Layer 3 of a small transformer language model trained on English Wikipedia (9 layers, counted from 0, width 96). Numbers have three digits each and are written without spaces.
A neuron adds its activation times its output weights to the MLP's output. To switch it off is to set its activation to zero at one token and run the rest of the model.
A neuron's activation on a vector x is squared ReLU(weights . x), where the dot is the dot product.

Input weights of the MLP neurons that the questions are about. A number n stands for (n - 500) times 0.00076.
n1: 558321470779612453677508546741500371380460532682471500534496409619704616455342515485405507140618725679511400496326546481430572481566472514427510429441424351441470465401673680245238548635564691327547484703476285687468602620445353440551484481562454568776463628681500582443349565654508781633
n31: 522680462358647278381666484538561698567630659565548442528469370604655592437544339593533609575747432628620337338472543388528653486537377540548462266467591503635365350515507605532311281444343801537264726396581377486508500442504470541551620431442463518425547467285451635721621336680432361483
n58: 700515595410507334550471632631526680462423651374140673417588456375522413755567435534511603663665517600436310408562393796466480482386395510523531493460625553578607682285460454476615412583259378421438606532594483432511514404546418635547613521578361641420571514507717461593537576476263562601
n82: 591338342561419652466527690252477381603576641600329574203573489377559500475449496365683483486526475547538516734565375398542267252441380527417366481578336510276651677583667547638415731391476392448483618486562469401416583588648351511294560485467376368446513423445339441508773576707612547619
n84: 477542408604419441521325387426597697443625531588388358578476650577478700683676458517526403460623576399483365588468689266726342679260602420621628732604435493398414485557679657411445272402510569665442420500451497528685543496648500436635307419430664496622484633772518463658398352532731547580
n95: 533446493457529441462701642571610596651486624667549481293468759439447633654611171820504535598346584449563537383576698478465559278567599611317610356417337535404460721416511437586717390477503526583472565265602479486465219474661662607572569400623222518391358537469493459628550387551504551465
n147: 601417659507713524692637640616364483397427404431434472337399534504638462189511475542613483327690326538754661493669554471758565741478417500427535583709664541507475400621515693763548412477422616459490705620366663557458439507548490538574326588360601554345532360466387589542672403661449576675
n162: 556641489360293340486688651742477401396678504477549388669423515298459312365585525567508566627403708573637503411449354437430490662466633456493519534526307455444482597344575647464723797405554471489600374551454699700388424515340459538487538559641584478431346522493748273272426653446278326570
n202: 551481294355384551677413487646542584489682394466573537358514370559530476538409496524574514600364568784676588625361597660383445609456515431638599582419612623497660445676341478613443524339637407519557726637471459507447364478452513485538598431562557578564112639541692317443677418511389782316
n246: 500492359685359593518315633525559562511399553405440537531568468500247541580433473672116441357416379622545500482481478725301515331472419522564545573412691251307477500492207508600460485431467539528202652296444254416566570524452324357410504417607576469674534369025545620541538640650383543617
n250: 497599568417593416472654224567214462669542473492539553512465432535692490635559364440648371544477705411542736624602762662507344629642595406339299364395476510405591220690556471313390507625486588406414531694461472403399413481564558588675469333284334540402638340507401410667380478601562446500
n324: 386454384630574086459638452376304429367393668563312592388684570411389576477677601404257091381709608566550283493555244605420708564585587599340549381643395322708488557533529520484380469570530396570279554488672477473767587557394616546620454504289426524674413378455601370504512480571647583454
n331: 551595304440470605608596633403724621679605632741390584393471327482551330563584541405268381379368523408478397261662603416485680600349303503656745292399486478412726682461523538534471522417479527484714440679466340496298757442686632615368472331477637560511507658468474330468449594429424266321
n341: 500327334656500334624512283512807812470559643553567454609355408391615426323594515515480614542365666554396374544289720715548735637528380297415432316329445585698504547512611286595555642420424206364460378612667348379360523414579275520438670426449557550669541512412624441508466508450427585310
n372: 621570533453457651439688556514572718636548447532562397546442437608663346595183500432472750567545652438500454383530456469636391282620406305361443507271503590484513617444441517550541676433622638270367351547509403579597406541328326556602454469651612340513604507420601541411526443683587373526
n374: 520443322283326522309539529431681611365592514631487426304381595429688251589347357500500378605143491584302471397396436421553822315565562618395690680646802443695477290748161408608509553529760312443461735330586307357408600314692620194492715338505411437482769407261562472743522304482459682319

Output weights of the MLP neurons that the questions are about. A number n stands for (n - 500) times 0.00071.
n1: 538440427442398367527430491264613566539547637306694517520543710645453742576505603299810532693438543396365759526709373121476374451397500381383324441595363427530569531619688218529448710496522333416513657540546636525361431540500451390482804523572685500521593557496963643699653216229705199255
n31: 500579508805539485630455400675543177448632546466414539405651624553385390755297624479446271290516528462400614471553343496463458517452603496777496714634588428449712459430363540600670680516475105656500256479469609500523488396462592703534629337621463545695457454635710315330263795468445789740
n58: 647435529335456400242541559511443650511489500523648486507541641692515395519554621378546516456538609357423516661485424428517408696599603531500620507485578484402324205624500653737239751421640253213379459615697396641343562378785573574546314389539507440321560507333403366618769421597551459469
n82: 455496492464699474362559197666534670419492377451291398552848520492762359447664319403258636585405692423678357512363629580453508528291608669561587587170519541592384723548464657500273470436492516560751323443519545656522500319422520590740641350321333536619437625500678621401504312535406461431
n84: 493544551431569507342552456485396350688463776481511450517541554417485196415309654586600641593481730577411601395414471610373238385574354484508387360597479622485662553466432405585433658356485369299393455631797469482206478301402373441488545551658256617573372304379520579510488482619267296352
n95: 466462622327728652452461338439433555589715537528395545555296480638511383376472607311536431378492550314191650739430613448683464700450492463669641713730566234470627421531325713589624545361665183674396492544485548500547638679203584586528422434532543295496325379548471463703409556434488342597
n147: 439416518616420321295526385319619474559515575403612482532549212348448467689453585477465559516519529449570535311508631550382612334493468603744330540667521646741711340470442548564313710511705470637407808461468613507416603381521330323379545643512389572599268349736301750294404439380418373434
n162: 422168678575587287416585636400733745500380669701426687360349376525480445546344560479329436430533310458212610545694465405459467654360521555483488590441661355488404562635470314765581738379381569266519614433682475242477381459508512432643577887157362504476448454508491401557474399666677518424
n202: 438526311434670561500519567314482378511396425524493329223612430431630537367512284346523385345381271480340524565568332419493844586679376647500473318645819787570522546469628467518557347617580519393554382453511512449582522628429554508720455629750594661648710621366402564570359678496717400567
n246: 431639739500581461500594534537724473567526686527634594454410565637640537515308382367550650537584485321333371549692471293614589543418500476481432540574193785621570618622541456475511580529572644794723617566673722504504363739323577610321346604325306336655641659547337456493580432368590508465
n250: 515585609275701651463460543500633492480340515590393588422396650440290565545483582682492753479472271290467496353559519298496381312523270633439707431537744191623683584244565399477627405679564345400534615541413594335418726520556463670771571441504423552722424340296791362563508424591595652314
n324: 534608648377295572976437418477416512292433632397715527545600378444500654610434605479786458663440558628398438388615550403537504251386475525475340473512248592237465601480562496481726427508773592307610588516515442492414332528534427243681417551295573246422199399587783597474622405536570635355
n331: 516492616561715415614377374212288590550559448504410610731477474547483459526176345406792469674345346548447584530653422808500298316710231634759487398469355281529391250633539637290538435488285466569419572474447672451675692552408657234368648541316512629321486420504652819433365390687363486717
n341: 550570680442492274430420480571296334350378553168430203545439598371315687644395453744735337725581457404508554448420419537385446611350784753417532592496549454278421390707515567625396573488451729683630528459703442643451535508379574399550576258765563411378419560657366296612436638432642487692
n372: 376478439481507331587331362504486463445438570344464543490339677481464625443650561737462088544374370550618228596360472583276644580377761612519389351687577442156572380500564500343368316674318323597669482371581668504524601500542530481374570422515507713551437490461540492633352549518611544485
n374: 479538483527380475509553314414437368569422587495508648754821509557556538631811603620577509590606269591635390482596796791217238392396495518785262576636168518517379656500488376379509500470624526447479373852643804699459504648455514459450461607287609673741421512437519444565286399185363265764

Each question names a token from some text and the token that comes next. It shows the vector x that enters the MLP there. A number n stands for (n - 500) times 0.008.

Then comes g, the gradient of the next token's log-probability with respect to the MLP's output, scaled to length 1. A neuron's effect is roughly proportional to its activation times (output weights . g). A number n stands for (n - 500) times 0.00074.

"ur", then "ch "
x: 322577485456662560573477470506609555615653494403437663628469246536674463489479490694480500563665289464596461642525373428288384599352560718622360671559441532488461623432642493584925704664539444558416393388467525536621605442338690589430458327780403543378349590267716665672495453267539407496
g: 349439665594450643443459558438690782695468417502583455243764330408463721242507676364430425581292658300342530588686498508275586501377604563285537669619375370513736451369627306741416642321581464406450594516544482399405412274706594792833495571628465510519358294353333409524420542687461374589
Which neuron, switched off, lowers the next token's probability most? n162

"ub", then "e "
x: 313563526422693560393451394583701291625416496543784661525299526520564645565416455639420606366551315404753301623322493353576482691359684521577481419305507589573400598430677367466721653579450452388461571488463655424574570463372526413279510478635331359494281681245527642732501510331686423509
g: 435381336449573540452459269468556533664257547443560322665450411553390574626761501486437719256514364340457524557541623384746329392524539777607640803560571498625436335438824270324623476307644599541537217342519576465401490731318640639448360699659411674314509548638628457548508166424689464576
Which neuron, switched off, raises the next token's probability most? n31

"g", then "re"
x: 364432719299610506726425494590612306599383488470400650588509238560522407538556456487477674278608389259341527810600239350341465758338669342582650453556529566528437437474559486474532634638461308711505594387508606371462657520389638556579642408428431410266228472463354637520597540346553471544
g: 397540458373674674723696556337597167741439451711536334483469592392623424518655688690599801466328374472595441619211397372458296472535537568237480579399424410471729544646391556472837354671396581437542578384429488587681581381523481559615579652568435562627431331399600247672443800671484743625
Which neuron, switched off, raises the next token's probability most? n147

"T", then "ok"
x: 490665480429689572658399336550670250514521467562523479628351506399399567534431518568459514341644434181494507611600375445585493747366639671600510536599486570584468517470660398514804717626402474526377556531438529353471562413217587359378612304453427269326232453461347731654552442315631757489
g: 670737556669444550433582312466392522536921657209601570582559402506684477420326312738295461521598428441412471400507537533526597433657521544391386632687348553510770423367465363464470790630584473560496487671724424836388279345636540381318555558447637572633378324622360446661474743491319752325
Which neuron, switched off, lowers the next token's probability most? n147

"e", then "ach"
x: 378281680668673484614253336541513415553466302394410674546718456363441376547372452587299647458576448348545373518632508619504639706648667509564661616476282647538480461525634433454484697535542319708473508524554581367517601587326696672385618476370498437450283651400594685726620514307609769448
g: 398372315199442371563462524564358511527504358437480481601600337695436564510491439761530422889557513644463371547729682354503367364568517646543295423390700471435709683160339547295620677324338405548380516389559764491598496363599382541577187322498376473642343361459532582570281384509799698458
Which neuron, switched off, lowers the next token's probability most? n324

"==", then "Ac"
x: 628603636570805506659556569408704372517442386508361474561588363573596355584476687631529836453305476517371340350450468609451394630356701530445487371650369544690631448622554358408605520611397564618710402495347755629586404446241518391575530652373425424291435379287359671609532509389718453570
g: 474240493622340388597387600575512475605512520748386644591397580567267426633166362435451455437468462834606364498742611648284516324503422509592714685528414414517449643504625534630521370451477585364629473409395611440701367403174412608641700434215421300388642473437194394357447413686690807421
Which neuron, switched off, raises the next token's probability most? n147

"e", then "ig"
x: 367341661724757380593276342449504486522504314427563674693648498319659423584406512665377717563718449321475341562530559475519635539613648596550602706444477737638511578529626398424495685523606357675495608593607632307615596379350694610437681568521520515441321597360509689639524482285608462314
g: 496343482338615603189765458449478508518405522411687255319524379570400335715324549750448310525750724463402600255499551252771638591430375796384683333479408349718296505332521547436320334384585612639502533555568533681468401394663415408292798344544463625501636347441606539344415564452537506429
Which neuron, switched off, lowers the next token's probability most? n341

"ch", then "i"
x: 298463591322564491479519158501729479531601439442544642696450424553630466574517631756467604384694277428670358672454281377548490556427547549564419579645533729491461649552682530338472652636567530245487732423445535433475515480351675505470535523645472420209391564227458589624657457229593505373
g: 352438404534440452775389155431642490562360697487138589434473401503430346536551547667600374379457352591335756223504460293849464479419457393478779353420675740621524727418573349349478256428569315468304450505454516487663502548485786606332609675594539670417391630518503709460550394425563677411
Which neuron, switched off, lowers the next token's probability most? n31

"\n\n", then "=="
x: 556676456743663566602441476550781381415518557537543565674723421595650523709445693455326665465509418485349352496552453592527518813503611554395536473662462438631517416564656419419515625571495562557634251370305593424535432654279549379680548615485471331198394491403392600599574172385701546326
g: 337737518726570434500490583543641409421771633690633565504531345502497306108629776582356332629385469453721524462398352555546281676441611623556422428653567704620662556717414322393394781486385549970503597616595431272689519329567461425372326506467406660442502372475424495343458385376464436425
Which neuron, switched off, lowers the next token's probability most? n84

"es ", then "at "
x: 436589356540830623798380500489628389426374547502598683647437385495601403883425468681342720280482413341542300631477386475565528572606518513540590562639393580545457585651644450406518599587507488412417388431312768581510471463229539427501588574611581398351536534237355502565504334373717503316
g: 303526519613349434701530539609691759566585424460504755497577498489399670570463800613735483596109532504502546585418522370523754544652576219430708574577611577663602355689499556618454728737493318877544381613580449384458585596610442572450471297655322645609674344444406491663547592709221504506
Which neuron, switched off, lowers the next token's probability most? n372

"tiv", then "is"
x: 417488384516493532735290380500430379616455461520408700618509536683557488473427644233393735484715261368707485498389303482386519522433540600477581490370618452529353442527716566374613605625505411402598379416371466437748621231425488389484380636582530480278490522228626655676541598124427604541
g: 307519392770716640556526801517738749489536748517724445547435271476580539466342558390429566431544581195538554711508438658332636632320359587510435662509413807611419705631547729450417447564395429403341530485376523491502282535130362678388497486662661622415544704687470684585539485236514615440
Which neuron, switched off, lowers the next token's probability most? n246

"ot", then "el "
x: 233776467473627555538483205600464258612560589376582756568371420609524428513486396588477558380573347203542525421566299546432362761657515603584474604567327580532399582548517480388581737658542620432593533453670456343389683434277696422360596511533319377365431620375352437769354491387487547476
g: 652481479400474416490611613526273618419474505314417741238696694708474449203411538476459467710673405628289435251470575507598515541685381304194527437499594360392609602338709759685299381831651470328460606375712451339454341477583567517604428416561379622745564455500402437246441464567237432565
Which neuron, switched off, lowers the next token's probability most? n250

"y ", then "of "
x: 484641304474762640543432384472625456541476559498569696660539336499704477819354536633302684219460397331413208585539338432425437434582548493578673402415389687586465702651555418424476628559418592456498527520386787616627422543322463308425561530672596444373477436341378540636544424302700386374
g: 589715583331537378811640367412401430637630325583767500580373468549561792343614539673281377632367262441364551432516445844549579546552561528668514462471624420277435379495514171565361103646473602639466606651619458491723525365590452441373480376406552535513683539357682681427507761427445570752
Which neuron, switched off, lowers the next token's probability most? n372

"id", then "enti"
x: 447544768593618668548434202543473335571503441555651507580355391530311346573482536400359737335709148498486293527554303598399462566587774604444563589612544299504442404534679407443728722584419439623593493379552399469498662443274654565488602488602425366488383642400498582600547529270506728518
g: 537247541682509351707652554245621307557427457486628685567589546594192533543416446695541552646362443699477506430254515814346321623301655404427482629520666494518412519551402582347515426513444517431483457314493554291557498624317303344435670227613473415255848321872277636442492619401461485512
Which neuron, switched off, raises the next token's probability most? n246

"e ", then "le"
x: 379685411594910553610428400572611481473461472362582598650410374516661395865511515630426771242431356282482279658579410443531480580610492494530586619436386575439465714626577455517543707583447532504400516469335675535540385440270637339495559561571583468332497435321317548558509446270681443303
g: 386384608301520485559301572451652345629658477375629488530331320474574492461386250273442331559387388504492544812471635313323315303379618478658492368708489426593309553439583535256431662625274533715472721435323463374595764604571668456474691560514071532707669687377667635686485481504420552607
Which neuron, switched off, lowers the next token's probability most? n372

"S", then ". "
x: 396413417468810487375384265474573359379495513441625572568482356506453562573428424609385494366532284139446543642718429363622511523531505575706495485653593629409407654561573448388612775480475412385398520365381412285463677322338666416606642441522430478328441524441224699669527421209667582446
g: 603611480571538413389786633568440520449585543480669526621482636514595423400559891463679256770576336662628272260443507490528100496724534461811659552358421407474609515422402529360505749641438515492412508636443478493363437494554902410840545363512567445396383492591379509597483700451234406453
Which neuron, switched off, lowers the next token's probability most? n374

"ke ", then "T"
x: 463606376504752523638301419525609474435466495299533575682328457529712385815487558706515706250518343243493197614400348389479483451600562581507636575495470619528444616601639499417505640587575567295524638444460728588517456566212529455453495529695565442371510477289355554579525359344754506301
g: 603746348660421537425588284632416456295688695395671371553558530403381534581600538721671667466487337646461338292491581434750618492549495620740472477651504602649556281881493674706552382571434613524352549456563499482422569371387262346391523135350651517259366331659322627428547656531710656369
Which neuron, switched off, lowers the next token's probability most? n372

".", then "\""
x: 422609314532681675461533495578632287397576599443670442698615514564544349598549456567344708513642319444515470611358357394456593521406628589476546574493406563417518496579616348332535554488733717425419449578450595410338441537334575660557489493609548217241375482391339776710455319416759804298
g: 534682601438379685209429608318387356680585558818717398562451544729503323449457636743635340675581733784403594581549528701634481494674377377604295457232531398412339557767511570580635313341541486424691204506543535475518505517273568538684564278341570289543442568409559518319540391555455297632
Which neuron, switched off, raises the next token's probability most? n372

"on", then "s"
x: 243774710535620558494453342479708216642551439355456729683487511553439352670593440463445665518664510367594453612280500571531488625567822352537451379478374457553432554411494456207569573608490413475555476366410449500601710429422678457376619616516453475176474592209449604637405523328579559403
g: 498478565924239158398644679555478353789539492319315621539306604585385750492358383426487377649475469672242593434322459444460576291364465509289555560554520529670432630529484573460431376739408521572549497506486599847541306539579416300423299477563278434523715570483746409279381347380400524425
Which neuron, switched off, raises the next token's probability most? n250

"ber", then "ed "
x: 408404507487624743529404353378734585498500479360481733662248372499648383508484578581439413399585353332568506555453385262464556597495665658409493494440355565313645504545612517254559618527574439467497633484494409530478772387214609581409490542744211631286416507230439485617634499305589447268
g: 669373593633417520648310321431521674617577176772237564588401509672517390555692434254554443517398543400756619506479513467572446314504495392739633408629527534399551367641142677643698570621449693504648474615582296598458535296367652557358848383417517493509741367680483558353371478332586274592
Which neuron, switched off, lowers the next token's probability most? n331

"pro", then "per"
x: 350534467468669637624325486459529523614655331395585594676580450496411366615427502483219646353485218309581445428614574522488522857496547462544604377387367630477378457615501528336538459594391331510566329441470555405636738298285726513486693568599295390459364678491487591643448457304787536684
g: 535722375303372319394474520625404352343443610608658520423612622597480521410300260337364624412650539486593556511535356441656576416450375357719768361656736490578501661547332486677470510596740645753483395372480378277606745338474617433627602540399598730968421581479526208444266477459356426514
Which neuron, switched off, raises the next token's probability most? n331

"In ", then "other "
x: 487632459577745552680347472530492559466371478406426539632580416478785317732472495655348719404400272455404301626441469519318463539542597650528388570484514535574521586505573419425629660678441436582594323466294557614614371580383565326781586635475549269428310578589245748604588360280670640414
g: 429228641573445719496372441482322259475527564425553640370364210417465349789416412581577824425603579275656312409638752600390670773572553391652241757255454452479500498524416487316357350542424509310467431548370360531604498449482586689350312342365701331369650305536368398342586434586527627442
Which neuron, switched off, raises the next token's probability most? n1

"n ", then "("
x: 432663335427851505540449274477634510446394495379613554642427358593679516789418480601330712268573467353483071646545313507501387424628579531561513637555338587496450632604614458460507551554428520539523551451383679428587495448258572316505567579653524445387519470286243540577545357382718507328
g: 684390376426845585720327597804440382564348393535706797537615760713403298586442575563423596558528545556649635549356542436540279716647765638397322646506486473390645416353679450572492416636542390342655427323432660518338202785447447631591571521631535536255457667469520677400485607660460372437
Which neuron, switched off, lowers the next token's probability most? n31

"az", then "u"
x: 469641464377691354541381386594613432651361366358376712641358341530448483429446501668620500497558474206598465558483502402635411599531545759688450495477353617418375604258753352470671786649677371430590645421512629382580566429369644432416605382604487523235383526359535595736598313308538565429
g: 642593395628424938546575303836581570529453330557402523433460544282819434616696457374582530289419710606570640528505505297659714636490726626710478486426482599543317515476726563695440324749233365540554540588429595614528521509557633762578622590505508562571684440497463295285363332329542333589
Which neuron, switched off, raises the next token's probability most? n162

"li", then "ab"
x: 350474605360490464643402494429473348580671417452557519487570268555447469565346481402367586352618355359580401685516393534254530658517611560495463538435294579557378399659639465433769748645614360757589325286518540453534696578503786524366602559634430393547139451545485725729579471402681568537
g: 359559696350647344607515541589446476350502629553431756350559403328454368461493792425344452590427673410430606340629439279608375324475318562308350880651518457513411608531275621414610362414776434397764342531438565212522660278583450599786605360486354618297423690684539696420499641574409474359
Which neuron, switched off, lowers the next token's probability most? n324

"to ", then "Col"
x: 444494333566682633664307420405414558600456446287466376644449289446536290738532590585488730297458306656519143636490405523375347574593640384451507522491593427651472509470577437438666629431435498530434473393463558613562346535280637389513570641624449262518393561505293753561565356334688661243
g: 550651472528456452415623393761551514515222545434363393517453567452195630788596534478483756548604696530430551538308545464666609624601515607564727373798409700375572654713603394579431487549689573459762264280641592426193664465209374232391542413369712442555299716483503568512691583531536428591
Which neuron, switched off, lowers the next token's probability most? n246

"ap", then "ac"
x: 270567560427636534382376458425581194509499423483478469611455464580577387609516410674545675336767211550726371596388482501541329686369660607643545657510651507472404604521627323434705569628442374454439382574537576149724631429427662514416420611577360515286493687421522507609415434272457662348
g: 260299500447429384587366228320734544268677634470456530668546214619659475340461421654616499688440567799614290592676536584491269462553484388653585580395226418391489200466354786528457485531070421546475513499339576421505489385203382367500392564474770503530566545567518455583595392649629551455
Which neuron, switched off, raises the next token's probability most? n58

". ", then "Wh"
x: 493594492587720522581476564489656392380441556549598598721678511599647413843446612511383797402600340363336364599433409474478666631579640540450466502652362426461512481659711488440537618698583636463525363418272565557389462657256583443587568520595555324352419525467290733602440292446740650257
g: 588260566539354370650558449646524319706767562394728407717386274527613446629445737486428259628711675425261548361570302433245539484805325460517503228438388457449389671607890429538263675443616352468421531616461400656356475451695536529515545443547398661648445370645425614361606597583597608619
Which neuron, switched off, lowers the next token's probability most? n1

"be", then "for"
x: 306399552370602434640489487425510500605468297279418579680402327553623433506385517603404613516485357493488369641474472349424560761637734530478515555567661727478534334400728374365502591533523391624512408404488555461492479666354674637417567553539435429477200620441415764765667436505720845272
g: 459334451570635545433740312411593512379404677703472546482782785600549752558308567486662563724228391637593468484313214655577417456806472683358494494653442533476647376453499420646604266375618695658388529449427368556452479545301607398562509421449385360808509702563464433664569851590403338655
Which neuron, switched off, lowers the next token's probability most? n202

"duc", then "ation"
x: 471517537489601627527475455417508526539565459565412678785613506540699367555377535499197704387617425550613467680523317555586464554452646622350335412382551664714474568614689406441493701535515391410573448411447568545645645400372547448306569643586374630315403554546564640973368608217640665577
g: 541427383629566565359443455551388213354538597625545570457546475617424226417591476335498653569418497488602562833239353285483406744515257410481408489567541470626531539377103432508588566543629440354842591505437614693444546507521624247375457396498628296632438545383263284585719431252763779534
Which neuron, switched off, lowers the next token's probability most? n58

". ", then "F"
x: 501609448588729554582465564503657390395442550556603578725676526599657442830470575483408768414584332390318367550424421507473672680583647577432486477670363444468504477638701479434552600675576630474567376411276571564384447677261570441595591527631540302312394552486279734646453297465726637277
g: 404340473416405751586501538416429450373495508712426463345538364422438512390608651523792533516420615435303632442593571677478439385188659784498690523544620685615513560476322741703671413455442606629552676546295481402369279505707674315504857706588674255507509678428546569612584420466667168700
Which neuron, switched off, lowers the next token's probability most? n1

"riv", then "ate "
x: 391488543464633414668411585538578342507362291421397589533301371755697530448621434529483525452659511439834360629419518389592408420535756519572467499546508418504482509477715606370649446672609338530406506538390682379496631438278689634354812707495341473222377560438365569703547440363699652432
g: 627588737388351460484663474394583564423532639478625154469624321421350496269525495474788490516822290408422659430495674506353643283422427408494521348649419648416194360716474384351443392582258661679276600630577519450446683423692450505306466728393634602358466368423278511707613577236420439544
Which neuron, switched off, lowers the next token's probability most? n147

"ed", then "uc"
x: 376459642557777717620385425521631360614510433607509699570458445648406594560495569658306531438615226437489492661531439647319535676471703551456353592564704656494379551429536303428525794505464339519411382612450592408505652645259609455492524413551421479446346558373594724718546581140594711536
g: 476447231421687568613398676602543597655479599531702389489530538524472530468692728274397463262404500389378307465643519411256551545342789574725668582722620553499559776241433435374522645413635472629321742537601460301492632757759430660596596448395554295507587557570224229618632591503547719487
Which neuron, switched off, lowers the next token's probability most? n246

"ti", then "ce "
x: 191597438396722651531383509443543305576488251531586706622403517401614407576508654412615574416637429363479369724480388435535450622584654609683454611329251658596388572607728602295688757640492514549456523432511529459623649243504662610407483658588368530335450590373626567693535373313515390420
g: 462648527471241460354596559345433543528561632244377514582615775475178584404290587609650437468644755473361716379450641351627535324518419489503610490525295441475513723579662378211420399375568312390257343640269633736500585495340473552441381513494443526458467509193467458512606078412748438627
Which neuron, switched off, raises the next token's probability most? n162

"iz", then "es "
x: 465529446528629403584427417672511341440485316534444759853581392435728526579553475533408671291709459280539524609382369394497296578407611598623396663440463649747524461464665378473539619552565453451525469372549687399670783353520571499335704600631529611259640569423543634708614524239567471470
g: 772383555364309279311349432497313344463570219455425238386441409853628360505658605454423529461611294526507376577598656689232646637487450432793378282377439288561633436562554454449228447329605606435492396316615520379482242519801550651580713462479811344531476542453507496449410448558404425546
Which neuron, switched off, lowers the next token's probability most? n58

"ar", then "ly "
x: 348442560498627593521201521387549220557578734574602603516415288520536471489385693415607571327421370497712594651686365549387477390453726545245512553470327746570464511545648409443629759629490387458495435273388391518640767341293629450457513551526210425433393583433556638640625422388485543512
g: 467422529550837525580496473637549586671410457326583324610588612343690415472532463531556451558390422456427497345530387274663975560388346274452613597310590305529429698464454633491243575652659326439576378376464436251591636501232559458089640589223589594591318488633600519518676549425275507448
Which neuron, switched off, lowers the next token's probability most? n82

"med", then "a"
x: 514414460586554570580478350343613465640398451365582627632264302647516368475746500603407538418443276338490516697657453308656328553535578665369552561538528752485520611523741304355520642544540425270398450453487610345592601475331667349342484571699434384329411520293623645769519626406334686446
g: 557443449421438390544766310472462440313710618663490472569388654480410375354550408314412459340637524486531516468387223440439235271535348326580450413485632690632556556522578871423529352442572424497528420573397372385343773443864500189549230510193425517802653363604566431552650490656408681390
Which neuron, switched off, raises the next token's probability most? n341

"h", then "and "
x: 275567519513584473596360385610608323547561528412438549652467466587735371634489436856637561266553287140606472712421235481498402482431523433559467935508344564432356527519599340359494625648566508522569468280546408349613731492460674517520489451483467371327390602453467631544614401484574487480
g: 555315574376482378649692540475618353454382752484871276665428491792481404730712319604216471374525556311474618408664505610584523310549701531532478354428474532401413482690309468483598517553347685323564247447390816406701404713508499326381368356645380481377666519661552316496354459615643308420
Which neuron, switched off, raises the next token's probability most? n84

"ac", then "ity "
x: 346433548411591453511416358452740461652706397598473606658532587687497439655380767659430690363680186404675557671378469246463451685479674539528491416378346647380355544569676416362445561560535472494464477484568524240497684335488605353561660706639568496300535621437448572718449391300510576342
g: 548654505654714638377712701383588825547662315558541356404547697555640650408454417412443385310434451323625483359667541448595712460449764265638673377612487440537627422389540493532406643456439712475407625388655421353607343335611289596648538567703341551153364446514421470538130533663626383772
Which neuron, switched off, raises the next token's probability most? n84

"st", then "ing"
x: 249459471407631496592237418553596329597440570641651744603567368586444512487476780590305506361586364478625449687606415543481567496433632568585547665377551621535645470560637498236611654601523423413490443193536670264578716317300565577528664595668356341331375485357420498472549570257501631390
g: 515482494234449223286424603205360229621322322429530658672579438804524434590474428519553457608571280577725822510604761543492295559522445585606692467529391613516611353450431502682275550651562865421672459431458380456218525544199526478412401227537502462492526559575443671438657539613402361477
Which neuron, switched off, raises the next token's probability most? n324